Layer 2 of a small transformer language model trained on English Wikipedia (8 layers, counted from 0, width 64).
A neuron's activation on a vector x is SiLU(gate . x) times (in . x), where the dot is the dot product.

Input weights of the MLP neurons that the questions are about. A number n stands for n times 0.0065.
n37 gate: 12 3 -40 -1 -21 8 15 -11 15 -2 -11 -2 13 23 2 -19 25 -12 -32 -3 -8 -52 48 27 6 -3 15 -27 4 23 19 6 -24 12 -17 -7 19 5 5 4 8 -17 5 6 -11 -22 -7 0 -7 -19 -82 2 -65 41 45 9 28 -41 -36 80 28 32 8 -2
n47 gate: 35 -11 -11 -21 -2 20 14 -1 3 11 -9 -16 -46 39 -72 -14 26 10 -26 13 2 -47 35 -1 31 -20 -35 24 -17 -20 -32 -5 15 38 3 44 21 -22 -31 21 -26 -2 -1 13 74 -64 7 -12 -28 44 45 8 -21 -16 39 4 5 -10 35 35 22 -1 -20 16
n60 gate: 23 5 -14 29 17 19 -1 8 56 -6 8 14 11 -30 -44 4 -40 -17 -36 -12 9 30 58 -5 -20 -20 6 41 35 -21 13 -14 29 6 -40 -9 -4 22 -27 18 24 1 13 4 17 17 -29 -21 37 -33 29 33 -35 8 -1 0 -9 -24 -18 9 -22 -4 30 -35
n78 gate: 15 -18 7 -20 -12 17 6 14 -26 -46 -13 7 -9 -24 25 55 -9 5 18 6 -4 -23 43 -5 17 -44 29 76 -18 43 4 -30 27 -36 -6 -47 17 32 46 7 17 12 9 -31 9 -26 22 35 0 -13 -23 25 -40 17 1 14 4 2 22 1 -23 25 -43 32
n79 gate: -25 5 -36 -38 -28 -21 24 -22 25 38 -34 20 -2 -24 -32 24 -18 -2 21 26 1 -47 -16 -7 -15 -2 33 8 44 -16 17 27 -33 8 21 -11 6 40 -14 -1 37 10 28 6 22 34 3 22 8 34 -15 20 -17 27 30 7 47 -22 -23 16 50 -4 -5 -30
n84 gate: 0 29 -20 -4 5 -13 6 24 -12 12 -15 -40 -10 9 -26 -2 17 -21 7 -15 -7 44 20 6 -7 9 34 -4 4 -10 -95 2 3 15 38 -15 1 9 -27 -4 14 -76 30 -21 -5 0 37 -2 11 8 -8 -1 49 -17 -11 -15 12 -47 25 -2 17 3 19 -5
n98 gate: 2 -18 -13 50 28 13 22 27 9 -10 1 4 28 -40 -18 28 27 13 -27 -18 16 8 27 -22 -14 22 -42 2 -30 20 29 -31 48 3 16 -10 4 15 37 20 4 -28 12 32 -11 15 -8 44 34 -7 -20 50 -40 -15 -7 -34 -41 38 -5 60 -16 35 -14 -4
n102 gate: 12 -15 36 3 -9 -43 14 8 -9 8 22 -16 -65 -13 17 26 -23 -33 -17 -11 -28 18 14 3 28 10 32 -4 1 -15 -14 -17 31 13 -19 -48 8 62 -10 17 35 44 7 -31 41 5 -18 0 56 25 -18 1 -13 -36 6 8 -36 -27 4 1 -34 35 17 -32
n108 gate: 8 -45 -9 74 32 22 2 12 -9 -22 -44 -5 7 -31 62 32 8 -33 24 -47 -42 -17 0 -23 46 -10 32 -57 -1 -26 16 -14 -32 -3 18 -30 8 -9 -8 3 13 24 18 9 -38 16 -23 5 -10 46 35 21 -45 5 30 -7 8 41 -20 -15 28 21 -15 -28
n119 gate: -13 -13 -30 51 -11 33 29 -8 -22 19 7 -16 -16 4 -21 5 -8 -35 -21 -35 54 -14 25 -12 9 17 -12 -6 -5 32 2 -5 36 0 -1 3 10 2 23 19 12 -28 -14 19 16 -52 -1 -7 41 40 0 20 -13 49 -30 -53 15 -15 -8 21 3 -7 27 28
n178 gate: 1 -11 -15 -2 11 11 -26 31 24 -16 -20 13 -17 33 3 -15 -9 -11 35 8 20 34 1 -8 23 -2 -29 -6 -19 38 18 -11 2 -2 -47 33 13 -13 -27 24 -21 37 5 2 0 -12 9 -21 -28 -15 -53 2 -38 -14 11 19 8 -13 -68 -21 -5 -27 -10 6
n188 gate: -11 -44 13 30 -11 -28 -14 -43 -3 -11 -11 -7 33 13 -9 54 -18 15 25 -33 9 -3 3 -7 -19 -9 29 5 -7 9 -27 4 -33 36 -20 53 17 -10 34 -20 -10 -21 16 18 -56 7 0 23 -5 -26 27 33 8 -13 -35 2 16 14 35 30 -2 -13 -30 36
n37 in: -10 26 -13 43 0 12 -2 -45 -50 -22 -10 -18 24 36 -17 -29 25 17 -11 15 8 -17 16 49 29 -13 -21 -22 -31 -30 -1 -31 10 11 3 -14 -11 0 -4 -5 -13 32 31 -11 -18 18 -8 10 12 25 -37 -7 4 -23 -9 -13 0 9 -17 30 47 22 20 -15
n47 in: -8 -14 19 4 -9 -13 -24 9 47 3 -7 -11 17 -53 19 -38 0 41 0 11 -18 -11 -10 -10 37 11 -20 9 -24 -12 4 -4 10 7 -29 9 -15 -37 27 25 -7 -10 27 42 18 32 -32 -20 -29 15 13 13 -17 -22 -4 -9 2 -59 37 -22 28 -11 -59 -28
n60 in: 1 -35 -13 18 -6 21 36 16 11 7 -39 -6 31 -9 7 14 -10 -25 -14 -31 -21 -23 14 -1 -16 10 0 13 32 -43 -25 -17 29 -20 -15 -9 34 17 -14 19 -21 9 22 -23 -26 33 -50 -16 25 -52 21 9 -23 10 12 29 10 10 12 -13 4 15 29 -17
n78 in: 10 23 2 5 -25 -21 -8 -27 -63 4 18 -4 3 -3 -9 27 -35 26 15 1 -11 -34 16 24 19 -18 8 -4 12 7 4 -15 16 -16 12 1 -21 19 10 -15 7 -19 24 -19 -27 5 2 17 -23 -17 -20 -13 12 -21 -11 60 12 29 29 -42 -12 39 -15 -7
n79 in: 28 -24 17 39 19 -6 -26 14 24 -12 -3 -2 -39 -23 35 5 14 -4 25 26 10 52 30 -9 -13 28 -14 5 6 -3 23 -23 49 6 -12 47 -4 -9 -41 38 16 -25 -25 9 -29 7 -43 25 10 20 26 -9 30 -26 30 -4 -41 8 -3 6 -3 -18 11 -20
n84 in: 23 -11 5 6 -34 -14 -16 -11 -18 13 29 14 -3 16 5 -30 24 -30 8 19 19 0 21 -54 -5 22 36 -11 45 -20 -4 39 -3 31 7 -3 14 -25 11 -7 -40 47 33 -2 34 19 33 17 -44 10 23 -1 20 -7 16 -29 0 -25 -9 17 5 -2 32 -2
n98 in: -2 -17 9 11 -33 -6 10 -6 -28 39 18 11 42 -5 -29 -6 1 -5 -22 30 3 -60 28 -17 17 -50 -34 -17 12 -6 -19 -9 6 -10 22 16 -19 7 64 34 -7 3 -5 36 -18 -14 14 -14 8 11 5 -15 -4 -21 -23 4 -10 8 1 -6 5 10 14 34
n102 in: -1 -18 40 22 -6 17 -34 -33 -1 -12 -2 -24 23 12 19 23 -6 27 -27 -18 14 -2 10 -9 -8 -55 -9 -31 -4 -10 -6 20 12 -31 2 -5 1 -25 47 13 51 31 3 -4 31 -3 -7 -24 8 -36 36 16 -16 -13 -17 -46 8 12 14 25 -48 20 -22 22
n108 in: 33 -16 -24 8 -15 -17 -14 -14 20 54 27 -25 9 -25 3 21 -8 5 -45 24 25 -22 0 9 0 -53 39 1 19 15 10 -4 -15 -50 3 14 -24 23 36 -3 -32 6 21 -3 21 -22 -17 -38 16 10 -1 9 -26 0 -10 -36 10 7 -26 54 19 -2 6 -23
n119 in: -19 1 5 -49 1 -11 31 -28 -15 7 -12 24 -20 -15 -9 -7 18 -23 -12 -1 -1 16 -3 -1 -6 3 10 47 23 -24 -11 39 42 -10 -25 -8 -41 7 8 24 24 -20 9 7 -58 21 -6 -14 41 21 -7 -12 -1 6 1 -22 7 22 0 -6 -26 21 26 -26
n178 in: -32 -6 0 1 11 -19 -18 4 -14 -27 -27 15 -12 -1 6 -8 -1 12 13 -9 -2 7 -30 -19 9 30 -24 -6 -15 28 7 22 -6 11 -15 15 21 -46 -30 8 -20 -3 35 23 -5 28 9 -2 -3 -6 -49 17 -54 25 27 30 8 -22 -26 -25 57 -27 -24 -11
n188 in: -31 4 15 -17 7 -7 -19 -8 -47 18 4 -14 0 -10 44 4 9 -21 41 -14 20 -20 21 21 -3 -27 -7 20 44 -22 -24 -14 -13 -3 1 -32 -37 -6 -1 -11 -11 29 -2 0 -14 4 -18 -8 11 1 17 -30 39 -7 -10 13 -21 8 26 -12 44 -24 30 21

Each question shows a token from some text and the vector x that enters the MLP there. A number n stands for n times 0.035.

"y": 15 18 34 2 -13 12 -21 -2 -46 5 22 -13 -3 14 -17 -2 0 -23 -12 13 11 4 -19 7 -14 -13 17 42 -15 15 -12 18 3 -21 -50 1 -18 -44 24 22 -4 3 -11 -1 -14 -40 2 34 -2 1 1 -11 25 16 -43 -17 39 33 21 32 12 -19 5 -1
The most active neuron and its activation: n119, at about 1.4

"|": -9 -10 12 1 -23 -6 -3 32 -18 5 -9 -22 14 -7 19 -2 10 13 12 52 8 21 11 2 -5 -11 11 -23 -26 16 5 3 -5 10 -33 2 -4 11 4 -10 9 11 -21 -11 -19 -19 0 16 -24 -16 3 -18 -15 -18 -2 -43 -31 -5 -19 -21 18 -28 41 44
The most active neuron and its activation: n60, at about 0.32

"0": -14 19 -27 -16 -11 15 2 -28 -5 4 15 0 14 20 6 -12 18 30 17 -1 -9 2 -14 2 1 -6 -20 6 15 37 -21 -19 9 -30 -3 -1 7 -1 -19 25 -8 -27 -5 -8 -14 0 -2 6 -26 -6 42 -11 -2 -8 11 20 24 -5 26 0 -23 -19 33 -21
The neuron with the highest activation: n108

"1": -20 32 -42 12 5 -23 12 -14 -10 15 5 -2 -1 3 11 1 -11 -11 -22 20 -15 -9 -17 12 9 -3 1 -3 7 -15 15 3 -15 -39 16 15 -2 1 4 42 16 -3 4 -3 -14 -24 2 11 -22 -18 41 -15 7 3 8 1 8 0 10 14 3 -41 18 -21
The neuron with the highest activation: n178

"a": -34 16 12 4 10 6 -26 1 42 18 -6 12 16 -5 -27 5 -17 25 -25 -17 13 7 -7 1 -10 13 -11 -7 20 -14 7 -31 -13 -1 25 -3 -19 -13 -18 0 34 -24 -20 7 9 14 -16 22 7 14 0 -34 -3 -14 -14 4 26 27 1 -28 -31 -13 19 45
The most active neuron and its activation: n108, at about 0.27

" |": 12 11 -3 4 -15 4 19 -3 -3 40 -2 -54 6 -9 -13 13 11 -4 30 17 17 8 11 16 10 1 11 -8 -8 -23 15 -4 1 -30 -9 5 -10 -18 -9 5 -2 7 -25 -11 -7 8 9 10 -2 -20 14 -12 -23 6 5 3 -38 6 -12 -7 -4 2 11 16
The neuron with the highest activation: n47

"h": -7 9 10 -9 -40 -3 17 -28 -53 26 -16 -3 -5 39 -10 -12 8 -2 -15 3 0 -1 -13 -2 -2 -27 -3 -37 -13 36 36 13 17 -5 -20 -24 6 -6 -14 20 4 -6 -23 2 -4 21 -4 -8 -32 -17 -2 -30 6 14 -15 -5 2 52 -17 13 -18 40 29 -16
The most active neuron and its activation: n37, at about 1.1

"i": -6 18 8 11 -17 -10 29 35 5 -1 9 -17 77 -8 -15 8 0 -3 -11 10 1 26 -8 -23 -15 1 9 -3 17 29 30 17 9 -32 -5 17 -4 9 -7 -15 23 -20 -13 13 -12 -31 6 -6 0 -7 17 -11 6 22 -18 -18 30 9 -23 6 -10 31 13 -5
The neuron with the highest activation: n98

"ent": 18 -3 -25 -4 -5 6 -13 -6 12 -10 -1 17 -11 34 7 -4 27 15 25 24 -11 5 -24 -11 -22 17 -24 10 -15 -20 -10 21 -49 -13 13 -4 -9 22 -22 -16 -50 6 40 -5 5 8 -35 -12 15 -14 1 -30 22 25 7 28 54 2 -4 -26 -43 10 29 2
The neuron with the highest activation: n102

"u": -8 -4 36 -8 9 14 6 2 13 -18 8 -34 -27 -5 -12 9 5 -11 34 -6 -35 15 5 3 4 -22 -18 8 26 16 5 -3 -22 -35 3 22 -6 -37 9 7 4 -4 -31 0 6 -26 -11 -19 -9 33 -12 -36 18 25 -16 14 14 8 -11 -4 -14 -11 26 -24
Which three neurons fire most, strongest first? n37, n60, n84

" f": -14 12 -9 -3 18 -15 20 -24 2 14 -17 23 -13 13 31 -19 -24 -22 -11 -10 -12 -4 -7 15 -5 9 -4 -10 -9 7 -45 20 0 -28 10 4 0 14 1 -21 -17 -24 -20 11 0 -16 6 25 -12 -2 -8 -42 18 28 19 4 -32 3 -2 19 4 2 20 6
The neuron with the highest activation: n47

" B": 4 0 -9 -9 2 -3 19 14 -17 21 -19 -6 -4 11 -13 -29 -4 -1 16 25 -12 6 -21 6 -9 -15 -10 7 -21 13 20 -5 -3 -69 -27 -4 7 2 2 17 -26 -1 5 7 -11 4 13 29 -24 28 -23 -33 -2 20 -22 2 -26 -21 3 -1 3 6 39 -8
The neuron with the highest activation: n102

" ": -8 -2 10 4 -4 3 11 14 -5 20 -7 75 -4 -5 -1 -16 -7 7 12 4 7 6 -22 7 9 -3 5 -6 13 0 -12 -3 -4 -18 31 7 0 -5 1 -4 -1 -7 -15 0 5 -7 14 -3 -16 -13 4 -19 -6 2 -12 0 -5 -8 -1 -7 -9 0 11 -19
Which two neurons fire most, strongest first? n37, n102

"s": 38 4 -23 -10 -27 15 -20 -35 0 40 -11 28 33 -21 2 -4 -10 44 12 -11 -24 1 -2 -5 -9 -32 11 -15 11 -6 0 17 -4 -48 -18 14 -16 -20 -13 26 -25 1 -2 2 3 1 -3 -36 4 -7 5 -7 -4 13 23 -35 20 35 36 -12 13 12 22 4
The neuron with the highest activation: n108

"5": -17 36 -19 -10 -6 -3 19 6 -18 0 1 -2 1 -5 6 -4 8 8 -1 11 -19 -2 -13 9 2 21 -3 -3 7 1 -9 -22 4 -17 -2 0 -7 12 -6 9 3 2 -3 4 -11 -1 -6 -9 -16 -28 51 -11 2 -2 23 24 21 -1 20 4 -15 -38 34 -17
The neuron with the highest activation: n102

"ro": 3 -7 6 3 19 9 4 -10 9 8 -4 -28 33 -55 4 -21 -16 -10 32 -4 -6 14 -33 12 17 -13 31 1 59 -10 0 -47 21 -23 11 -11 12 -14 29 4 -45 10 4 4 26 -22 -11 -10 3 11 16 -21 17 6 -2 12 13 15 -5 14 -14 15 16 9
Which two neurons fire most, strongest first? n108, n178

"or": -6 3 -24 11 16 7 -11 -16 -46 53 -6 -7 0 13 -27 0 12 29 41 -3 3 29 14 17 2 -29 -18 12 42 -20 -27 10 30 -14 11 1 9 8 -30 5 14 -20 -18 6 10 -43 -35 -4 15 5 2 -41 8 -29 20 -20 3 11 -1 18 10 20 4 -9
The most active neuron and its activation: n119, at about 0.62

"at": 36 1 -10 -18 -25 39 1 4 -8 -23 4 -1 10 -12 -4 -13 14 -4 7 9 -9 -7 -6 -12 -3 19 -39 42 -24 -22 -42 21 -44 -22 18 5 -16 -6 -27 -18 12 -24 -1 5 -1 12 -5 -3 -19 -54 -23 -24 1 20 25 30 9 -17 12 5 23 1 -12 0
The most active neuron and its activation: n108, at about 0.38

"m": 10 -20 -6 0 9 0 -30 0 -3 10 19 -9 36 14 28 -31 15 -14 -13 13 -18 18 19 6 28 -38 -31 -33 12 -11 -18 -2 -18 -22 -26 20 -5 -31 5 12 -44 20 15 4 12 6 36 -12 -17 29 4 -37 10 -2 32 47 3 13 9 -16 -2 -7 15 7
The neuron with the highest activation: n47

"ed": 39 7 -10 15 21 9 24 -7 9 25 4 28 0 5 -4 -19 18 -3 8 11 -7 -4 21 10 24 17 -13 16 -8 -7 41 -2 17 -5 25 3 -5 -5 -25 -12 -1 18 -17 -2 20 15 -4 -23 -10 11 11 -34 30 -37 -7 -29 49 6 5 -18 -41 13 -3 6
The most active neuron and its activation: n188, at about 0.15

"F": -1 4 -21 15 5 -21 14 -19 13 16 -3 3 -2 37 25 -28 -14 -12 -18 -14 -34 16 -23 17 -13 -4 -17 -4 -20 9 -5 17 1 -81 -20 17 0 25 -2 -6 3 -20 -26 7 9 22 5 35 -20 11 -4 -20 15 14 -5 5 -41 -3 6 16 14 -7 20 -5
The most active neuron and its activation: n47, at about 0.16

"d": 16 4 4 -14 11 1 20 7 35 18 3 16 3 16 4 -6 43 35 -47 14 10 6 -7 0 7 0 -31 24 24 1 15 8 2 -28 17 -16 -49 -2 -23 18 -31 -1 -4 1 3 -27 -1 -29 -7 17 -10 -26 21 12 7 24 14 11 1 2 51 17 -15 -23
The neuron with the highest activation: n47

"t": 28 -1 -7 -1 49 28 -9 18 15 -28 -1 -9 45 -6 -10 -26 0 8 10 -33 10 4 -9 8 4 -15 1 25 -2 0 -17 16 -43 -17 8 17 -9 -20 10 27 -4 -29 -5 -3 -15 -16 -14 3 4 17 -6 -30 9 64 -13 -47 -15 -7 -31 -8 -56 0 33 4
Which three neurons fire most, strongest first? n119, n78, n47

"—": 22 2 -1 8 -9 -3 31 -5 17 9 -11 -3 14 20 -32 -12 -20 16 62 -18 -11 30 -31 12 13 23 35 -3 37 6 -1 23 15 -25 -1 -1 17 1 -9 -6 -68 -29 5 -2 15 -5 17 18 -22 13 18 -29 -4 -36 0 3 -13 15 -17 4 -30 15 -20 7
The neuron with the highest activation: n84

"L": 26 8 -7 8 11 -13 3 -30 -40 22 7 25 4 8 17 -13 -4 -3 28 13 11 -2 -26 11 -2 -19 -18 20 -7 26 38 -26 -3 -67 2 6 -9 -13 -26 4 -2 -15 2 10 23 11 2 -6 -25 -1 -5 -8 3 -31 20 -9 -31 -23 6 -16 -15 16 30 -1
The neuron with the highest activation: n60

" and": -5 -8 5 -4 -9 -4 -9 -8 -5 46 -22 -5 -20 10 18 -19 -3 40 10 -23 24 -9 18 2 -5 9 3 8 -43 10 -9 10 -2 -23 32 18 2 -8 9 -8 -20 4 6 -5 6 9 -12 -17 -28 -23 34 -31 14 25 -27 18 24 -18 -8 2 -15 15 10 -4
The neuron with the highest activation: n79

"n": -4 -4 10 -26 -26 10 -42 0 3 36 -14 5 13 5 -17 -14 -8 46 -17 -25 -6 16 15 -3 -2 34 8 -7 0 -27 32 20 -43 -24 38 28 -35 -8 7 22 5 56 -11 0 20 7 -18 -9 5 -23 -3 2 38 -21 1 6 -27 -28 -3 1 2 2 23 -16
The neuron with the highest activation: n119

" M": 3 -17 23 -3 2 -6 9 -8 -16 19 -15 -11 0 35 16 -29 -2 6 10 -9 -21 19 2 -13 17 -21 9 -15 -8 13 19 10 -21 -63 -4 -14 8 2 -18 11 -28 -5 -4 14 1 28 15 -2 -26 -10 -5 -33 -4 -1 -3 29 -15 -23 1 -7 7 12 13 -1
The neuron with the highest activation: n178

" S": 7 -6 15 -8 19 -2 -6 -1 -30 15 2 -6 -14 -12 -2 -11 -11 2 2 -17 -27 -1 -34 4 -12 4 -14 4 2 11 14 -3 14 -47 -12 2 10 8 4 27 1 -6 -13 18 1 3 18 -7 -26 -18 -11 -23 -13 -9 -12 -11 -7 -30 6 6 -23 -4 13 14
The neuron with the highest activation: n37

"r": 13 -24 -10 -55 2 -20 -24 9 -8 32 15 4 9 -12 -12 -10 -13 21 41 4 -29 -19 -4 -40 10 28 15 37 5 -12 -8 -11 47 8 -16 20 -17 1 -45 3 -3 0 -36 1 8 42 -11 16 -15 -10 -2 -14 3 -22 -14 -16 -15 34 -21 -5 -8 4 -17 -13
Which three neurons fire most, strongest first? n79, n37, n108

" w": 3 -7 2 11 -17 15 41 15 1 23 -24 -11 13 -2 6 -30 1 1 35 -25 -11 -32 -14 42 -13 1 10 -21 -23 -12 3 -7 15 -3 -15 14 6 -4 14 -7 -31 -20 -7 7 41 -16 12 13 -15 -5 -1 -40 7 13 24 7 -9 18 5 9 13 -1 20 6
The neuron with the highest activation: n37

"2": -13 15 -19 -22 16 7 24 -4 -18 21 11 -1 29 12 -8 -3 2 4 -19 16 -13 3 -18 19 -10 -2 -17 14 17 0 31 -14 15 -16 -3 2 5 8 3 56 14 -6 6 -6 -11 -6 -10 15 -19 -14 44 -12 10 14 12 10 29 1 15 -13 -15 -12 14 -17
Which three neurons fire most, strongest first? n60, n178, n84